Layer 7 of a small transformer language model trained on English Wikipedia (10 layers, counted from 0, width 128). Numbers have three digits each and are written without spaces.
A neuron's activation on a vector x is GELU(weights . x + bias), where the dot is the dot product.
The model reads these tokens: " after" " a" " st" "rug" "g" "le" " of" " " "1" "1" " months" "." " Mr" "." " B" "ash" "ir" " has" " remained" " in" " pr" "ison" " for" " a" " total" " period" " of" " "

The vector x that enters this layer's MLP at each token. A number n stands for (n - 500) times 0.011.
0 " after": 480522601510381471462491469571582674613583480393411489525383511635642443389465666458582569475456507379416461476559607618560370336603522467236591413599470452627792460395472635533508459417313469660542376472471393575488518460462471423563610528270650491520539508564501474294534366653521533506467611552628625450419513479579572512531618836568416522534477459487430329477375406281484395348435
1 " a": 586608513577347527519463606489486306457606580429599427579580526566601519401330568586518605588520625444532543490674537567472449452522541547550465331597469501747553279420500663586509615264401478582492480530507546613517607441363540417498474380406694538570528367477304431459529417500425426477467546540431387460482488464427591523494546921502337404392524524609454522430462218256491467454426
2 " st": 378645558510284492664487392451506397645580436297558504540458629672627595661580536526476717612431456427605602468622577578549411553585460461513523336640369541652500422380555690589445522320176297567383423623481559560518577391351534492472486490457493504517571556413374575389393436404473621501488675603630492433575558457494404441538601758510520474496486531382458599447405208416355442422299
3 "rug": 436504691355343473645375429434518487557496419430632524387547484676465481559432601590525619713526552439486428479645571536553602447516595634553468483684468485674574469482655423578431603157177443422475353501498560466505606429357457422607290510507551612450554521446433469474399520553615207502497459538573420355320572409546452497421506762616597534509480637521549406585516184678470482330411
4 "g": 504493479365457539471274438468686401441364422571625493567436586651430467677585660634586752623490447550488507586521582460646630490617442658501548440658411547717493566408504404433332458232208307489523448480517453454469544395329386417683595592492687606392515605432365669511488468446675511491497489463429502453295564419598371495515501679546597510504470604433419504443413405446508455270600
5 "le": 558448696400409479501332452518653404524482439449444488630613567524518529472548486438522624677486496593535520680601546549613414382609539520544387388567422540707315459437481523500491554264242371550627449577568372363580659325412521489563480464490658563394535413553368465519417464433635433413428508614539388401511579507498502610542429862621426478501517471547587446357602236433313646396395
6 " of": 560553553504360542493403539419565406542508559394676475538622431609547545368466568442535634571429439508478512454625541537550409439593866511468423401502387447708583359421342640561477595405130383525556418466516422487631517385389508488436457453451644555505520483450256528456489419504555505525439522469583533442607522532442415528570543904529601445461626511451513364502500358456432397469491
7 " ": 613511600596351465526469443463535426446552478486452388631548499694533520408500476482504607521409417421509526504665473501543570445679737577570633237462427497637636291401521544528494542322177444612371510507487605488406630412290533364409444568442744469454483566527420531466417395517602570514524678316548555440460445475288452491592502733684457494543589569558573364597629265429481389355515
8 "1": 644593514461366432525498439459546420482608472417615521686520452577495674320508386551510737546471442420488491532687434533633683410613620439536427275598434411625567424432558581472353466385260441481462411623446607511465614429376424473461415627408684592540501464503357476472393312479526526490522670281600574468531473483383538441608496837702472445513563472507517419515560192426547444371565
9 "1": 601575497406405447509503406484607429419607407308553461695541451582467635317410408473462699587498496492544454559700536516612668432618545444573456259566451460677515391380598564518427495322355390378481459650610582473456540442436400598507429623495657545542483447513292548511377371503555624461477643281575495472505390520392582459627472874627465480562548447564451447450503265499569535377502
10 " months": 644562475455463405631459488400589595416587552384538521568490440740589505410467591405534694601495570485601444513654533592493567434550612518538415423571476506734550331393461469483690489125284314502633287562451634415535498447353468621620334371488621447412508387516350510534493504430589584458472612375576547425547496470411362513540495816540465518548511434522539378467516257604509593326309
11 ".": 509486585527464511483383371461641489560536460379520316688508520642591615490354454398521548492419454358576448561616567637495482428715780674475460292532484417579647430360557581526591479486302342582428329478457379431492397552290424520518462634452642627461549407544494567414507425534538628479440697500587499399562525496513512566564435865478457482445420482555517536528390313435483403428394
12 " Mr": 464594509558343355473350441552555433507536584369544559554465557585581588638407459471680608631457530370515320622493557525628599500813530621515462348605513501710495312301506636503495550383264349363566429385663512340726492506375530464380389575471471508467504533491358395472446373526478603675403674449595456582416521402364474500603405788646406524423467446450526503510533322502491603405425
13 ".": 431399455509403363509276432396700443426505420357626468635597502384549438621426526319517505500545573512422425575638605474548700619768697683547561396481556427656525586384709563465497569301231350460378441566615461504578587501369585575417421593508595656474560341548379396419450525460486482608361721377517375487444555547353516490638561745504440477518440417528543567460479409512549467436299
14 " B": 538543525620336488551313448456541339528509532421503578515572602700584640689533435491628472662354674535548505557473637495501622555666524510551439259665490582669500420496522658439530486379327380588491462506422392458561616443450596500210383431423551572576527485599298455348519405483510624413367735368513402491377583496270554540691464683588407534409468437484495518432553241523578485247450
15 "ash": 513399447613433502622430484517700544409500509545547545531525602540569644578376400499434524679535447562556419495439533561498579518726662455536446444692434371615524483470620708508473523206319361550526437411646237437512603384553457432312274473437633596466606462557388410496540382383618538539336619323522375564384518510408459504617383729723471553607541581481481530420498225607326571395361
16 "ir": 507430610453530439580489469520605294426613554538584536544591439620651699550438513517600412678417499453603404439529742453645545487762446578584449321547436370522488507617616556532392646393435322378485413425577250448629550428400430372305315619454716655549528465536371563612560435429627645546400587400454390424542480545374431502556444658690291500619434498532474524502463226530354461533280
17 " has": 574575523532320570511337395443542310445576429518516599722381551563552360543404534613483552573445474537523481464584731485487481490650654502451413310629488511666615442340444651522563514289332494491564259478466451426514493428481476614481362515322646596558459333608251538444660530558541486559626620505564454377394521560572357526698412765651401558626515502407423517510488218441422496514338
18 " remained": 557608541465282461565439341481514418401694479507454465514422423583596408352432476529538505605519469571537485505642722514513486453582555447552416427629506516779657448413390595496439663321315458435498233424410475459592481447336461519505399465381617630462379433560297481528536580497604473599635517442524551495596549575534465551538425907589453468499494564476466409552605296540398591489290
19 " in": 591592551576250453629366355384505354514617522500687437536437514638626444424428618406471698612506657390496629498579501465560383315599607465573460400368419339631475437382488638452413705453295316552483315483444617471645527362396550517560446551428574516588427387530347522459572408418587486495652543286486584397527588652457596562652558809511445496409523505467524427591414346509543513410464
20 " pr": 378637446608428416609513455520474294604531513315571387459558626761554655543524511475669815642457464451513411522536499520458430558507474399469369425556416468617586390334475668610660525399202332696364423507573541467537507508391615390548366569390630413497542539495509523581546458422518549501504542440563439537579418530449430448749536772567442405456456570404452501422496163573530412261423
21 "ison": 516422494426359416640366475360601385566555595526486454478495514504627491516607510450430744603594421495527433560554429388569476359577502576558385624562326531643544451384667676564560495259206305417503389574493414529479592435427524481633300466616628491540474520545555542596530558539617421678574547499476410501523546459368402544531394874523600431488373487494548470486630174506406364401384
22 " for": 613488593528295468477332468393560458562521577374574418587568441606515484413427575523504679542511500531414538440576584542555367365627633609595412430506471520677464313460395602503568654451263466451565342467407496483641529366360460520504459613515587573541510433477266472642502493551482498558471552380590458515626598509482492502700482962448476372426558450463480411394495310517497397454415
23 " a": 574550497547312504525412530472514272467656581407583474568572518630599485382315585632512689585450576466480567548695507549496467461492571530604429367574518555748540302443553588534497604331339524541492479596493594603476613463403571416487568377401705489521491345491298399464501389555511469437516529481460394434508426468390532505543546915467343402380504509583523489343510285269495479512515
24 " total": 416392574533438479646431511483518359409618532492537574530452473610708453400480416599504740730519397480518397473671365541409544450469513584516420436611370526812500403499566643566591456354290415544499264663592592468497435373422502547514399484468629472427516327538402477472485451462529507436549408549564525515488535488245417518553451910636417443582538563453541439510437390519547554322467
25 " period": 498378539483440406667409516551616410491682577556588527575515443583602578372586401569364650682493429527558411517771403540351415422567586584541366408585453507569624318375545604587541505371271320531609350604456578509529550383311479560619408501521641493425519471543350512458480467452562548514604426551584560480390489459347388521600505853573416520560562502443470379415469199623449527366274
26 " of": 591564532534364451500384534454630249504542576363619457549568304719423662312461515486535641521448462560487489460675476626543502362537759637525407448427470477687511369409354699489489600531247388481674446542494513475479562352406457508532426452472661542573422451467285544556494441443570472476494479460556576490567461465398438493490529909496593468526601460454465429571422363494389511528418
27 " ": 638464565628342485551442443434536374410570505486437391578541479739518525355495424508509669484399404454505534485705458540516557382683700602644644286419443522632626305388530570517487524365225494611414533547520636524393627402299520396449414587468738480470425608550438551476408327530610581511534641321533548443523419475248414479608520716632440462532525554542531409614614243430441443378498

Each question shows the input weights of one neuron of the MLP. A number n stands for (n - 500) times 0.0017.

n204 (bias -0.046): 492576641515440441470380477272491556523506489514511632403470480371682517325572606574539459732521506489447593642440568437417579474407623512287543566422454513637679450537396722605426356445492570465613752480376570551539492607519359603588435353460587412367469442508531406450599532641415465451554444344495396321602563395565356450562429469446636395366515494664483525694586603480468489480483
Which token does this neuron like most? 6 " of"

n14 (bias -0.062): 352606607564544514445600475492558644416424476601484497704627484708448497657615527677599471476537463769475530519404497492464613481465589466376563526517489472534595423604444338466396478534451572669633524410387366484495463555484354262549640522637436571457540338532578297514421566351461481470587465531393341503524606435492371460481416462699370365533405410553503484513508472457597575478527
On which three tokens does it fire most, strongest first? 4 "g", 5 "le", 15 "ash"

n176 (bias -0.074): 349548456487474502512505503622424539393428619487546505544545615324543512586492493490493416337487473480449547289338676593414648564498415402498467452576520465457557615495475574351607753464570512324475500390619463495635488452439577482437485534432431575602399470524411378546550599518516586338618402483452404500408508575659627598525503410611435607523577470591480490468563461590528315551517
Its two highest activations, in order, are on tokens 16 "ir", 17 " has"

n103 (bias -0.071): 445492546624597450366630420544597464455650780644508551648553573531631497399577437637550389541581492403376467203560375615398641428355329653551511500457492369403384440534481588459421438592408478549511616464467403489351390329558616571508408555492540548497497495514653520601483449568491312537655415549554505456489596475583381568637663500410480620438491319461534378519577492486457639396406
Its two highest activations, in order, are on tokens 25 " period", 24 " total"

n290 (bias -0.048): 448559335567591364384534573580576465364544529526415309526649572339636417551620414432693443458466471629463623616754719471546564467490604537683622380500553567500433702592468454576347655576451708363540613324361629574311303396423392352625341524490697409588436713633681510453503463464486437444480590424478604273487415438388622538429490357644412428559462536506414610519579776360480377490471
On which token does it fire most, and how strongly? 27 " ", at about 3.1

n433 (bias -0.051): 525675227474764540717612535442342457537580371441509503357660572431598375530543570352353563463635301469404596525478571597622383589336482538500544575459560547437481399319620500394422651476577503462389437522435479531466530346515455563491522551287487640686637622279577458423584421598461541358556488656375557673537597537423424579342360500541472258519639390485660558623421506429599608372411
Which token does this neuron like most? 2 " st"

n106 (bias -0.062): 626278561406484582437352566410490503685490711523346632446712402520693539455638320602371386510419436503618380664546568428305655644471497453553752459480385497247598654378380291366701464446471580413400393536497529448413503300551385302484711463510463523608391500564519578571549563550476437500421266494509513483395559650708636688474582559464533673477601609375454348399424549493557396527625
Which token does this neuron like most? 4 "g"

n452 (bias -0.069): 452705639503418549570409432578304527627686473306456401566520650494317497542439392487482491386418608476509600640509645653522494597549388355448342612195482534453390455525437292443522330668457626609391565497394431400614497521604557500337512440697563546396578480479630379399289432658424491534475629574439438561393466564369550411473506540620393667614510420308707449436537625384428582409512
Which token does this neuron like most? 14 " B"

n21 (bias -0.091): 554589548522547467377593395332494452546435384621482508423375505635447427455581479625497340608525462719455484272594593590641311258519558506528544558478470536458430420475451611444599627571481597603383558399446476559750571524476370648366530652519355355560519510444476489432555500458367553461456604592537511420527653337459627548437577426519456470514474522481420594476564538560478419480773
Which token does this neuron like most? 22 " for"

n190 (bias -0.058): 480573379503364541424419375451375601532485462435506565554492582544431514434540546552451573763646483567449480404577470303506445524433667536558554616607645338568557704527344559317665574571798379515279508441378633625627458585486376509338436409468524559488353366526485293409477512441664586408488411602607666438447577412519340400643526427612471544482466541483589581581402614374494529533471
Which token does this neuron like most? 17 " has"

n403 (bias -0.055): 531539444562488393509601815330358475365529622551527564565352481551371525550313587727225506503444590597529402600561693459548259532437476461446375503564471610570549481318603445451652455405525712474432586586440491588379579721775520452459663405545510487724500444414377414435538484445654404433573366476615530533421325377593356519487668405427547497570470404587426584352577376478678491640394
On which token does it fire most, and how strongly? 23 " a", at about 4.4

n188 (bias -0.053): 293494510635530438446571544310465685537364478358374497573619437544376555454450650636673434386442374500590512586741442588478441503587521455411383664592364582542448445409636471466585503452547429522548551575376571401340449409524416478437559345557622394459589302655522360671609640522536310665487521409656524345512447609423510692456663266736506506387387472558418451376345747512510540436617
Its two highest activations, in order, are on tokens 10 " months", 0 " after"

n504 (bias -0.094): 419632320466329490579507730516497468556483402239506527375403303381333584484389606589523503429612422653476520426490412533437594379644481476444530506577520660297856648401406500429507543379634552429560379405728682396565399599490378483467330500586426674598665448462604466792365336553442587557404487440478509593261526382309477628444480365559457543427507308581576422533337690572557555446487
On which token does it fire most, and how strongly? 12 " Mr", at about 2.3

n279 (bias -0.049): 463444395392473494642418553575472467479548430469447746557336534630481682395432449430430334454573503301513629525572427543460384651445577437485503524666516390467548512413415544620577728441653667569299402562454734418491639521666351413655457299522478673515554546419558503484562418669401416388438364628361310714371491380632587620479590429438605472388539282382503509619522534439472604630412
Which token does this neuron like most? 1 " a"

n493 (bias -0.074): 460337500459563630592510491488654457518618552431443610254606609481648357612510664352595596537619375552436469456422388488585521481614449411294431266427525483563478600506644412397529421476611628434649542602309528494595586479618596638369635381534449553506351434452460552558546371377362487487341318494417408386488450488367349488661767556628534454637582403421494675325491627246519460621448
Which token does this neuron like most? 13 "."

n319 (bias -0.072): 449356427471500673530450635528737380681582584600538425600535437460486494469431475515550445273715411466669675462471571509566475439720415488460494343263500649423459506388626529572441517569658441477442590295385623421338347492358585411583593518480462480466425556497497400579503506471409474471560556426593423497514520429600589644542551452469486582294446305620566508548448616494471559321455
On which token does it fire most, and how strongly? 11 ".", at about 1.7

n506 (bias -0.068): 452621473706488407376620244415582653587537442510568542304411455490487344358469449450662456334343541587480506447654470506526487408506553503555516710655441397369543383435535536481335294463658776665638310299423481388560503650595400497597458497549490390226484464585490614380658477611393471503490570434509665408458571587650497516477487555425645626350582516573663344426441368348758462640538
On which token does it fire most, and how strongly? 0 " after", at about 4.7

n474 (bias -0.056): 491595568630788503474643411527567506308528533360442332426468394509601767453414364534488474340641447494416437543491509388448297485416421298511595485328454556686572556627476622456575531439590417368494564600428414536438471447633279309497581562612451630632441570333512325407382555295625448644506465392494593411524446515514482532689437557461578623585359497488658506518524604683559530419595
On which token does it fire most, and how strongly? 9 "1", at about 1

n496 (bias -0.076): 268656571537585490628567596478381352626409481595428401408460718520397471624424593453484560304605522581359646450378547631829580487532503450540193582440562582472319452549365315583547378355429513414676685435668561413667625393548423644497429551559350503519554473538584486366607417444463507322389497648459610373643634334667642487442536409592578519346479369538497622393414515412497497235522
On which three tokens does it fire most, strongest first? 5 "le", 4 "g", 2 " st"

n326 (bias -0.095): 472503471328479639452656500565661559368578431500439315562352367315465618475350547539562497600624643672549428465577510376516275668626775366395468402391513287421366444637566474392681372585402488648484430399484363509341539567454559596421475578529419418604643615638669441663374487295448564490535478747488357510437481390590510534538532431484440503471560548494788484472276485554620581445488
On which three tokens does it fire most, strongest first? 11 ".", 15 "ash", 13 "."

n200 (bias -0.065): 621419652442596366401590487561341540435590627453518298375408650314290555466543613445337277429539359602484528634519869632513633404590433352675462394506459588422532580651361494500500567639388666430564373685525553512534653600586471613415503523629474340444647567543500568384534532478558589554368433512548509414456531472423519433541469503330500397698367210494582531367430544506519413419389
On which token does it fire most, and how strongly? 16 "ir", at about 0.39

n335 (bias -0.079): 461425281394517599468559432281503503383381560436596497562561651668617530521519491393557509622431625512466527589322290467619446617395401366425482450549671364439616562381336356574333564357494559481700538494542545287423424521556575549354575365351516394388515570382503645316545583451334436451591438421483704576500670566417684426551594467579612503491622509696610464506384607509503563718447
Which token does this neuron like most? 19 " in"

n65 (bias -0.014): 363582497225529503478565661532517520244691657420427513578516493443550435487538500510376487360449643366442599591577609370426575473549481619588477391527567292229575471587395721623445446736665685277328449520402418520513303343397459393570418654450425583622357543555513727439530571477483513443357600583617436413556593586522550523642364520600388694663514587341410461418242623451618507456682
On which three tokens does it fire most, strongest first? 16 "ir", 11 ".", 17 " has"

n348 (bias -0.055): 517481318331570419555405459582588663451312337392478471540414607500579275378503491251389422688551506491539457565553401416477446586624461643437644570550375598349488526526466474398497421475679383518733595486661637641523684365523530526710428404512358422532443559387365545485639518479509503523488398436469542488581651552547544551359366506683468465544641491548547417474650395416420526601457
On which three tokens does it fire most, strongest first? 5 "le", 10 " months", 21 "ison"

n75 (bias -0.038): 753706551326417656703570537434437691323497506509583379575418620438528385590584415599376239558704597476320460522460650565285488484393598357439428437362509514497640455382491469578551562684430551371484604423558585659394308482476551453321347424376550478466527597575555721510432456637325469591522488446594544545515546399535603563610472435543589598357529556409363540384509351479434518598588
Its two highest activations, in order, are on tokens 17 " has", 18 " remained"

n395 (bias -0.057): 515603778555465488297546597480451532583469337690377437626434677422612568526516573516515552397608623657423429497403534491446370408432460266531509465336593531480451588380648300445774594555396544421448656386381597272488489410518617464290372472443494410512708514352533469475587701448519530464551562457483500528634446425554561541429572655581643706563544464535461506423576478372543627445553
On which token does it fire most, and how strongly? 5 "le", at about 1.5

n351 (bias -0.042): 381425606441465293578534396503497405410671503573410546556480470664617491603666482528455407530616467374367374651399481430369399457404544624240442582356625449663593550427485619423513500750560533386245529518401542515592454518447388372497626360388553542539414584365362494522590552678534708601509541404428433373632524392560567426557615389451527542388497476533357670739476508443553378646613
Which token does this neuron like most? 0 " after"

n221 (bias -0.066): 480673523436715548622546406456635306508515525568503292616543619528365550472363478500497448508415483464500564532549628381537503512363426555412606587649582468424567381361391509437699474606556517558632544528321623545436508489489483472307413456594399545579553679453346576256483557506553471551545395440708514580618540587508586580365528354526385463540530395685474595478371510402613427509312
Which token does this neuron like most? 1 " a"

n294 (bias -0.056): 646588398483614448519662480664330574480415594391472533571516454388630464609448432623594446419517223588449507446453483533454438497533452700569310478483639546570581754470380683401117267497634613544517288487422643438406513443368585378431595660355695500572368622481497340581411530687357403617549564646424383548333368454488440619405434562450644569593538603432576682285583567490537406612403
On which token does it fire most, and how strongly? 17 " has", at about 0.74

n300 (bias -0.032): 440419603587471419344472396358647607485450524494384506571454427518469351612608423365533439497519521518469623765451494527375509346425366366443368497374497667512441550558446417347572488465774467608340494554599569449363337526509394552457647681619522491648723480468572610562545392454669531454336441541578497392687624545486356447542467723357476596333429604530720518389319545642562452435494
Which token does this neuron like most? 11 "."

n458 (bias -0.037): 573611370447460487515347605686339707558596561344760490541491416506661443427544532507538404570453424455424397645366433536676414526442425463543412497365536512484553585575392474623530546590522532520349441426407475625608413266516583435299452610399364529715595536453295570626555654399640464431633712391234394388574545455739471459445468535348461751536586438402582347295565659387411446620522
Which token does this neuron like most? 22 " for"

n364 (bias -0.065): 460494286459439537525438535554395457552571557538638436700538387520456386348619630416568367571452548617541377435304464654506537703549726607445398517529619684483580503515509749272557538536549619662562372445503534703460433497480494480384434425491509497451367505497554395411428500561545442456468511639680414379319399537415471472546578333399451379395482387358631366460491605604556531553458
On which token does it fire most, and how strongly? 14 " B", at about 1.5

n430 (bias -0.052): 470455479336609493338630487552362628550881352329564584714522427450622487636616402459523500490514196520456477490372442423574461720464645414528254593591460531583425559467576443263590520628586621619520282616513553622408609432299387564584404490507486676483559587419276279421626368662448369365420552487366519437583323590582540432278503510487553457406585513428493674648449537377599595497575
On which token does it fire most, and how strongly? 8 "1", at about 2.2

n114 (bias -0.080): 311633455336660454459449381497541524439529384342420478479526574407744376422357530561527574612599606463373491308422557689516537453558506525576606512578494411473386370578460312512567503619577767418195586303613658622482577494533354615472448589438563488561394632392543561576321616513541603519284394435574447474500376549447690509515444592599482334429415522446463454451469663595655421595285
On which three tokens does it fire most, strongest first? 9 "1", 13 ".", 22 " for"

n438 (bias -0.037): 594494522566651184473472478518419336659389558413293512148450482426391315479377563452612251564599458576538524484497516574640451497531509481515491566472574563767449708522351450593638569678414639531503536651631576530418589428503525550379494452621314482549497331620369676513472487525417516475620488586441613403451478389459441539414497647435522436373585571515469567485603600276591582405530
Which token does this neuron like most? 26 " of"